Layer 7 of a small transformer language model trained on English Wikipedia (12 layers, counted from 0, width 128).
Take only the direct path to the model's output, skipping the later layers: a vector added to the residual stream pushes a token's score in proportion to its dot product with that token's output vector.

Output vectors of the tokens that the questions are about. A number n stands for (n - 500) times 0.0024.
"time ": 735 473 456 683 271 376 277 491 609 528 831 465 634 224 553 442 402 643 503 289 366 649 364 445 679 576 165 259 485 421 719 423 685 180 613 347 398 651 466 483 854 431 432 410 638 191 212 65 383 547 289 621 515 475 673 465 425 280 514 590 488 667 228 396 263 314 399 244 374 352 449 760 391 631 390 593 579 382 394 696 438 474 392 665 603 563 374 540 533 375 546 357 581 402 365 424 619 426 544 727 591 420 330 707 571 372 404 418 534 622 715 640 312 568 521 587 717 316 730 419 799 324 451 597 339 592 648 406
"ther ": 555 386 592 655 282 273 305 744 512 568 380 509 420 524 430 195 760 434 354 583 468 454 444 508 656 547 207 452 495 420 614 490 573 297 477 687 277 676 597 635 646 443 556 462 650 720 135 393 513 480 513 496 615 447 387 537 419 349 540 376 685 331 743 413 422 463 572 598 400 148 416 467 425 213 540 535 813 451 803 654 433 665 607 621 541 462 379 534 649 690 735 342 438 358 626 363 505 416 563 374 428 444 127 397 595 405 313 661 654 455 792 403 273 405 436 626 689 414 805 253 463 236 589 381 447 371 593 662
"il": 515 673 518 414 586 626 528 329 580 462 437 590 423 683 396 559 709 359 450 429 143 578 439 532 436 458 637 451 550 582 432 361 537 553 500 483 389 325 687 550 432 699 604 500 626 479 400 369 596 439 625 575 604 607 260 567 703 339 598 456 618 608 351 543 543 643 581 637 660 493 382 483 535 521 432 319 655 595 489 589 742 498 619 607 607 539 343 415 536 438 326 375 551 493 450 467 449 619 644 447 404 463 522 454 646 406 324 688 624 355 600 525 540 547 477 526 608 511 452 437 427 205 539 257 690 452 551 514
"====": 571 880 645 728 591 593 384 866 545 758 466 447 264 485 551 522 504 735 329 442 642 614 680 565 706 396 388 386 656 346 294 525 544 293 426 332 286 680 417 384 611 558 381 334 558 588 475 545 673 358 360 744 529 672 531 352 441 307 527 476 275 510 455 569 442 416 642 654 565 605 491 428 394 427 236 677 531 557 636 629 659 543 364 637 485 530 521 556 320 787 651 561 733 373 357 592 665 231 585 416 760 492 285 264 311 441 467 736 533 605 381 519 548 447 555 857 662 427 784 453 602 476 539 809 388 648 437 615
"row": 464 339 517 474 583 630 500 675 635 504 619 429 482 279 352 545 390 609 398 551 390 708 711 547 555 671 407 467 500 516 542 417 370 302 584 383 326 219 428 297 407 676 562 502 449 471 371 523 405 779 210 536 536 581 585 537 532 328 496 504 430 638 417 475 412 541 354 556 518 441 429 444 452 93 331 662 626 296 811 755 433 552 412 508 537 705 252 462 521 479 570 515 341 579 586 603 517 448 519 767 432 320 355 748 613 536 573 473 561 800 705 644 584 685 465 764 610 441 408 385 505 282 538 328 345 403 704 440
"species ": 607 561 569 610 617 88 635 556 638 619 928 405 576 268 158 247 749 427 489 375 506 470 650 451 809 312 694 124 572 495 483 709 376 412 253 678 228 671 785 229 438 607 300 448 734 321 351 354 569 749 209 558 524 620 634 490 709 315 710 341 636 187 355 439 336 899 82 267 390 382 285 469 525 334 582 500 855 554 741 736 530 473 485 463 509 617 744 819 664 846 562 296 592 415 376 143 319 240 450 717 615 534 580 638 462 476 516 875 624 532 535 253 579 485 424 575 642 449 741 291 544 265 561 510 490 414 747 511
"ement": 378 285 547 582 550 663 273 282 704 517 608 509 372 491 367 468 777 535 386 450 581 443 500 457 730 343 406 344 456 320 265 445 650 347 589 655 566 356 695 178 333 585 667 445 594 475 406 573 256 617 456 412 687 300 320 312 618 369 612 468 288 296 374 466 557 445 536 521 753 659 571 451 504 310 363 267 386 514 379 531 460 600 330 445 390 400 708 548 370 738 594 318 438 567 629 516 424 264 579 561 659 831 423 504 636 532 453 504 659 652 374 330 527 541 621 610 517 316 322 636 685 541 456 653 634 524 737 538
"oc": 453 479 628 419 548 355 411 491 625 451 618 568 593 454 511 340 586 701 500 411 372 515 547 603 538 506 659 566 691 413 362 415 429 564 379 462 598 534 585 488 560 555 304 495 373 473 547 613 426 547 246 545 583 674 475 741 572 530 449 652 426 520 609 468 541 617 333 516 570 449 376 564 620 474 444 422 559 554 403 612 555 555 562 572 380 349 568 528 531 635 743 618 461 574 505 593 332 509 376 541 267 748 517 724 657 576 493 437 643 539 446 457 633 541 493 556 455 466 412 612 573 406 712 363 518 365 487 258
"season": 515 597 314 373 419 596 491 534 528 673 707 391 532 809 459 457 612 751 484 324 548 674 537 470 343 594 537 215 449 630 552 357 174 439 250 647 481 687 321 282 736 733 528 416 507 73 228 287 352 440 384 848 506 548 395 554 468 437 549 433 250 632 545 296 329 400 544 325 556 746 354 418 308 319 427 508 765 357 421 938 585 508 461 608 443 715 368 402 749 409 728 487 656 723 457 526 514 150 307 408 456 545 461 522 782 353 348 606 576 568 668 449 486 544 495 725 660 476 450 153 681 524 479 496 373 276 656 486
"ean ": 558 684 316 680 717 495 553 609 674 476 693 245 318 340 527 307 514 684 378 440 545 403 461 512 555 707 539 392 436 364 636 474 190 505 256 690 214 731 440 207 908 740 386 482 455 614 601 480 481 326 613 716 704 582 532 364 338 549 892 581 441 435 470 546 177 645 434 274 453 316 523 543 553 452 633 377 463 496 495 430 438 583 682 595 608 672 850 658 492 631 472 523 438 307 607 432 460 466 279 518 627 564 505 532 567 274 679 472 694 790 225 524 285 550 442 737 701 167 752 244 461 693 410 626 285 319 439 318
"ft ": 396 419 446 650 491 292 676 585 584 450 686 369 528 645 330 462 661 654 373 666 468 485 514 515 485 534 271 426 390 756 478 636 700 574 419 526 440 611 440 559 650 495 143 475 763 644 331 290 584 411 530 526 554 577 245 446 491 650 469 676 500 173 290 338 521 405 294 358 819 360 347 231 380 237 564 600 726 179 820 648 492 550 457 464 339 691 735 424 570 732 392 445 701 429 407 530 439 455 537 595 586 624 490 300 585 544 623 487 625 487 633 491 218 746 593 771 579 202 487 515 411 610 568 478 363 752 698 594
"ica ": 457 475 323 519 649 652 487 320 508 716 569 405 324 435 669 537 296 698 283 437 434 505 429 428 584 553 365 255 487 326 342 505 144 270 707 593 553 456 465 329 599 486 536 502 555 623 371 535 543 300 467 407 574 652 575 595 517 351 433 381 658 267 453 492 585 603 472 291 431 383 479 624 556 624 570 327 703 461 979 642 637 647 717 367 424 520 701 573 579 605 554 287 545 606 555 410 486 180 448 620 390 720 559 557 720 604 605 642 747 487 348 460 676 322 594 807 492 350 710 480 480 330 573 521 690 282 589 125

Each question shows what one neuron of this layer's MLP adds at an activation of 1. A number n stands for (n - 500) times 0.00068.

n119: 529 751 486 526 515 503 532 454 180 559 532 562 449 505 506 618 208 582 745 429 452 630 347 391 660 289 547 439 511 456 354 490 509 437 280 384 546 283 410 451 589 458 460 844 611 484 539 538 455 531 437 488 289 426 500 562 462 542 662 467 565 464 488 680 360 393 494 455 618 494 703 575 411 652 513 621 329 438 388 633 512 347 509 500 671 438 540 500 437 508 560 438 422 622 592 406 559 519 469 472 400 511 584 426 590 342 638 451 467 543 631 506 650 550 633 527 466 378 443 398 585 417 491 416 429 477 641 723
Which of these tokens does it push down most? "ther "

n317: 503 590 514 705 696 439 492 491 642 615 438 522 414 529 443 686 426 399 723 625 494 662 591 282 514 530 506 713 437 489 602 391 517 548 368 565 547 466 421 524 555 573 372 625 305 512 381 494 517 446 746 602 560 422 552 503 482 428 600 514 542 403 467 570 535 595 517 430 353 599 575 593 394 605 582 418 415 395 562 478 546 412 512 550 439 680 539 369 552 420 393 509 641 503 615 349 622 563 395 488 428 320 447 488 363 632 488 587 689 661 393 549 679 489 641 382 396 530 500 625 559 405 691 447 420 464 521 320
Which two tokens does it push up most, strongest first? "ean ", "ica "

n291: 488 423 423 250 506 470 491 635 496 638 569 419 307 424 547 500 464 516 588 546 635 578 410 706 653 450 627 370 546 326 389 398 485 713 568 465 509 445 704 528 546 528 588 543 497 458 490 388 519 573 459 485 547 446 445 608 425 595 313 332 475 644 372 689 607 617 412 506 612 529 604 548 585 454 603 478 619 556 350 389 464 512 653 490 574 513 660 535 373 413 359 406 437 471 594 597 506 366 471 350 791 514 480 688 462 458 394 236 351 519 300 488 648 546 436 315 315 583 597 361 538 467 533 525 464 576 368 490
Which of these tokens does it push down most? "ft "

n276: 707 325 544 469 396 481 425 626 438 588 517 536 466 391 363 601 400 227 866 448 438 678 477 568 516 477 382 564 414 513 639 399 311 375 595 437 428 616 627 497 574 516 581 555 513 455 244 784 604 376 413 273 521 637 669 420 524 655 402 378 527 533 470 473 497 434 540 409 566 543 400 591 703 472 364 444 564 417 603 578 465 594 563 632 689 520 561 408 607 426 455 462 394 497 506 387 357 618 513 554 531 491 542 410 529 452 378 513 325 503 529 439 405 515 786 490 301 595 559 481 573 333 622 605 641 662 252 374
Which of these tokens does it push up most? "time "

n244: 448 464 311 380 619 601 443 433 518 483 594 442 450 440 554 543 395 545 520 418 632 614 566 593 491 537 703 313 295 522 523 634 417 408 334 493 475 559 686 416 432 408 434 252 746 458 585 542 662 619 445 599 335 398 619 548 601 497 352 471 602 627 630 611 497 749 522 546 400 616 467 609 728 332 621 560 534 581 642 425 363 599 410 412 516 340 409 541 591 562 674 575 634 345 441 318 390 398 568 620 481 360 642 468 710 605 369 497 610 365 625 388 424 355 546 435 460 314 367 590 547 735 408 357 335 369 555 355
Which of these tokens does it push up most? "species "

n118: 421 467 543 369 494 664 535 448 156 391 598 431 560 302 592 419 392 601 515 592 577 582 377 341 411 567 585 547 483 494 452 452 557 575 590 473 446 638 533 436 417 258 400 780 525 649 452 551 350 457 547 637 630 380 443 525 591 580 541 308 642 591 506 593 417 384 483 485 461 517 506 480 648 487 356 340 441 378 716 562 482 508 418 490 446 451 606 385 465 455 506 506 520 575 488 455 609 503 359 590 340 547 619 359 563 323 788 414 512 693 595 322 404 645 352 462 399 476 388 570 658 423 491 428 453 489 447 384
Which of these tokens does it push up most? "ica "

n283: 393 606 413 539 536 607 439 380 647 440 430 374 554 530 571 531 586 576 317 533 641 314 542 805 436 519 420 509 503 676 672 532 557 546 424 639 390 532 509 417 616 515 480 523 453 705 432 487 591 615 490 373 725 503 512 581 631 428 503 697 332 405 475 674 518 670 572 675 269 403 304 421 539 682 437 381 418 371 681 408 461 480 521 275 474 512 493 601 503 471 602 571 473 503 601 366 547 488 441 638 514 595 413 616 696 439 600 516 454 617 617 506 443 356 449 488 528 425 530 379 528 405 293 543 607 514 566 408
Which three tokens does it push up most, strongest first? "ean ", "ica ", "ther "

n278: 621 463 541 576 571 633 488 635 475 571 549 584 427 522 380 491 428 432 569 497 610 500 342 522 491 503 518 660 480 407 540 756 472 541 618 484 529 633 587 330 451 331 585 656 401 428 340 746 543 729 373 488 492 371 371 497 412 439 433 595 449 522 436 537 430 497 625 506 534 655 359 494 579 497 426 354 714 608 733 544 473 254 488 470 491 462 483 436 754 538 641 649 552 552 622 480 432 376 617 548 621 750 523 457 641 321 401 420 845 563 399 546 375 448 546 409 478 299 544 648 591 348 533 568 464 584 532 510
Which two tokens does it push up most, strongest first? "ement", "ica "

n99: 575 692 579 562 644 365 468 435 599 525 461 400 552 555 560 658 358 539 432 543 543 549 534 710 491 422 652 416 666 298 479 539 607 330 460 587 591 455 479 472 325 405 579 561 595 481 467 399 625 648 286 470 394 450 521 421 655 412 748 470 516 494 516 537 376 416 546 430 565 593 549 465 497 645 337 531 411 581 331 623 413 592 398 507 555 305 527 663 448 598 731 425 417 721 594 678 382 481 519 373 547 618 500 474 582 568 552 557 483 497 497 570 688 466 524 389 388 497 475 530 680 750 709 617 413 546 503 551
Which of these tokens does it push up most? "ement"

n289: 496 529 498 289 577 435 637 440 521 455 429 588 487 467 560 464 548 545 653 464 605 532 448 526 498 610 603 458 441 570 422 605 464 424 583 550 599 488 437 521 553 397 521 438 495 531 585 531 509 551 405 552 310 415 453 590 517 453 552 442 551 486 416 638 480 358 562 455 446 404 569 424 460 510 519 520 402 551 409 373 531 262 539 555 714 408 594 472 567 402 364 449 586 495 606 481 446 451 512 509 498 467 632 548 495 566 442 584 292 413 569 493 540 544 513 363 580 548 641 489 482 427 532 448 440 462 406 594
Which of these tokens does it push up most? "il"

n310: 277 439 488 429 527 538 512 534 508 538 410 334 543 401 394 412 561 414 725 325 452 334 603 566 451 289 278 494 617 485 388 565 549 462 585 617 593 618 457 361 467 545 540 737 447 689 608 287 406 375 426 500 240 696 585 506 567 518 585 482 343 537 585 442 506 457 402 548 586 509 675 541 458 635 529 653 478 672 490 576 575 385 506 613 691 431 523 630 407 489 585 479 230 535 383 503 351 660 569 469 535 416 588 698 581 580 383 491 613 581 400 623 440 492 243 518 497 445 442 536 534 428 558 497 485 649 437 557
Which of these tokens does it push up most? "oc"

n129: 602 558 556 552 595 418 447 491 566 542 448 251 515 433 544 535 611 448 576 491 564 432 340 282 435 425 491 617 578 617 604 346 411 580 346 513 500 516 537 531 612 396 450 331 475 490 536 480 540 541 421 298 496 572 476 576 348 536 273 460 519 550 411 423 497 638 547 448 308 517 488 494 479 617 584 379 455 581 607 523 808 460 634 575 234 607 507 462 607 486 735 690 614 561 576 317 327 678 352 535 418 466 326 513 599 529 447 532 402 557 586 463 570 451 542 630 788 507 361 368 578 485 621 605 557 532 455 696
Which of these tokens does it push up most? "season"

n308: 478 528 458 328 601 567 442 287 462 500 406 355 323 652 497 500 523 181 496 368 481 353 490 681 515 426 404 438 622 549 364 564 696 631 773 297 503 427 503 368 453 535 608 485 415 520 248 413 354 353 433 557 545 587 396 552 617 491 503 406 644 609 454 356 484 577 449 582 612 503 446 576 441 423 510 363 536 476 529 452 469 711 644 396 352 367 521 295 453 706 446 572 464 536 544 592 520 451 685 372 473 608 588 382 408 457 534 493 478 455 295 594 490 680 640 478 687 422 481 469 551 419 390 283 575 524 411 543
Which three tokens does it push up most, strongest first? "il", "ement", "ica "

n178: 436 435 509 560 506 489 506 400 359 565 632 520 483 573 595 492 421 356 331 509 417 524 419 358 526 521 445 451 542 491 556 342 396 589 449 415 401 437 491 588 521 494 650 381 758 506 429 392 375 436 708 470 523 342 313 592 444 259 447 418 337 482 534 618 485 385 387 355 566 328 373 408 529 641 568 563 546 576 513 471 383 562 503 658 392 518 490 689 821 643 405 477 497 298 362 526 593 491 448 559 517 717 541 570 301 535 596 383 352 369 497 535 429 594 565 450 445 460 533 526 606 403 692 599 453 500 410 385
Which of these tokens does it push up most? "time "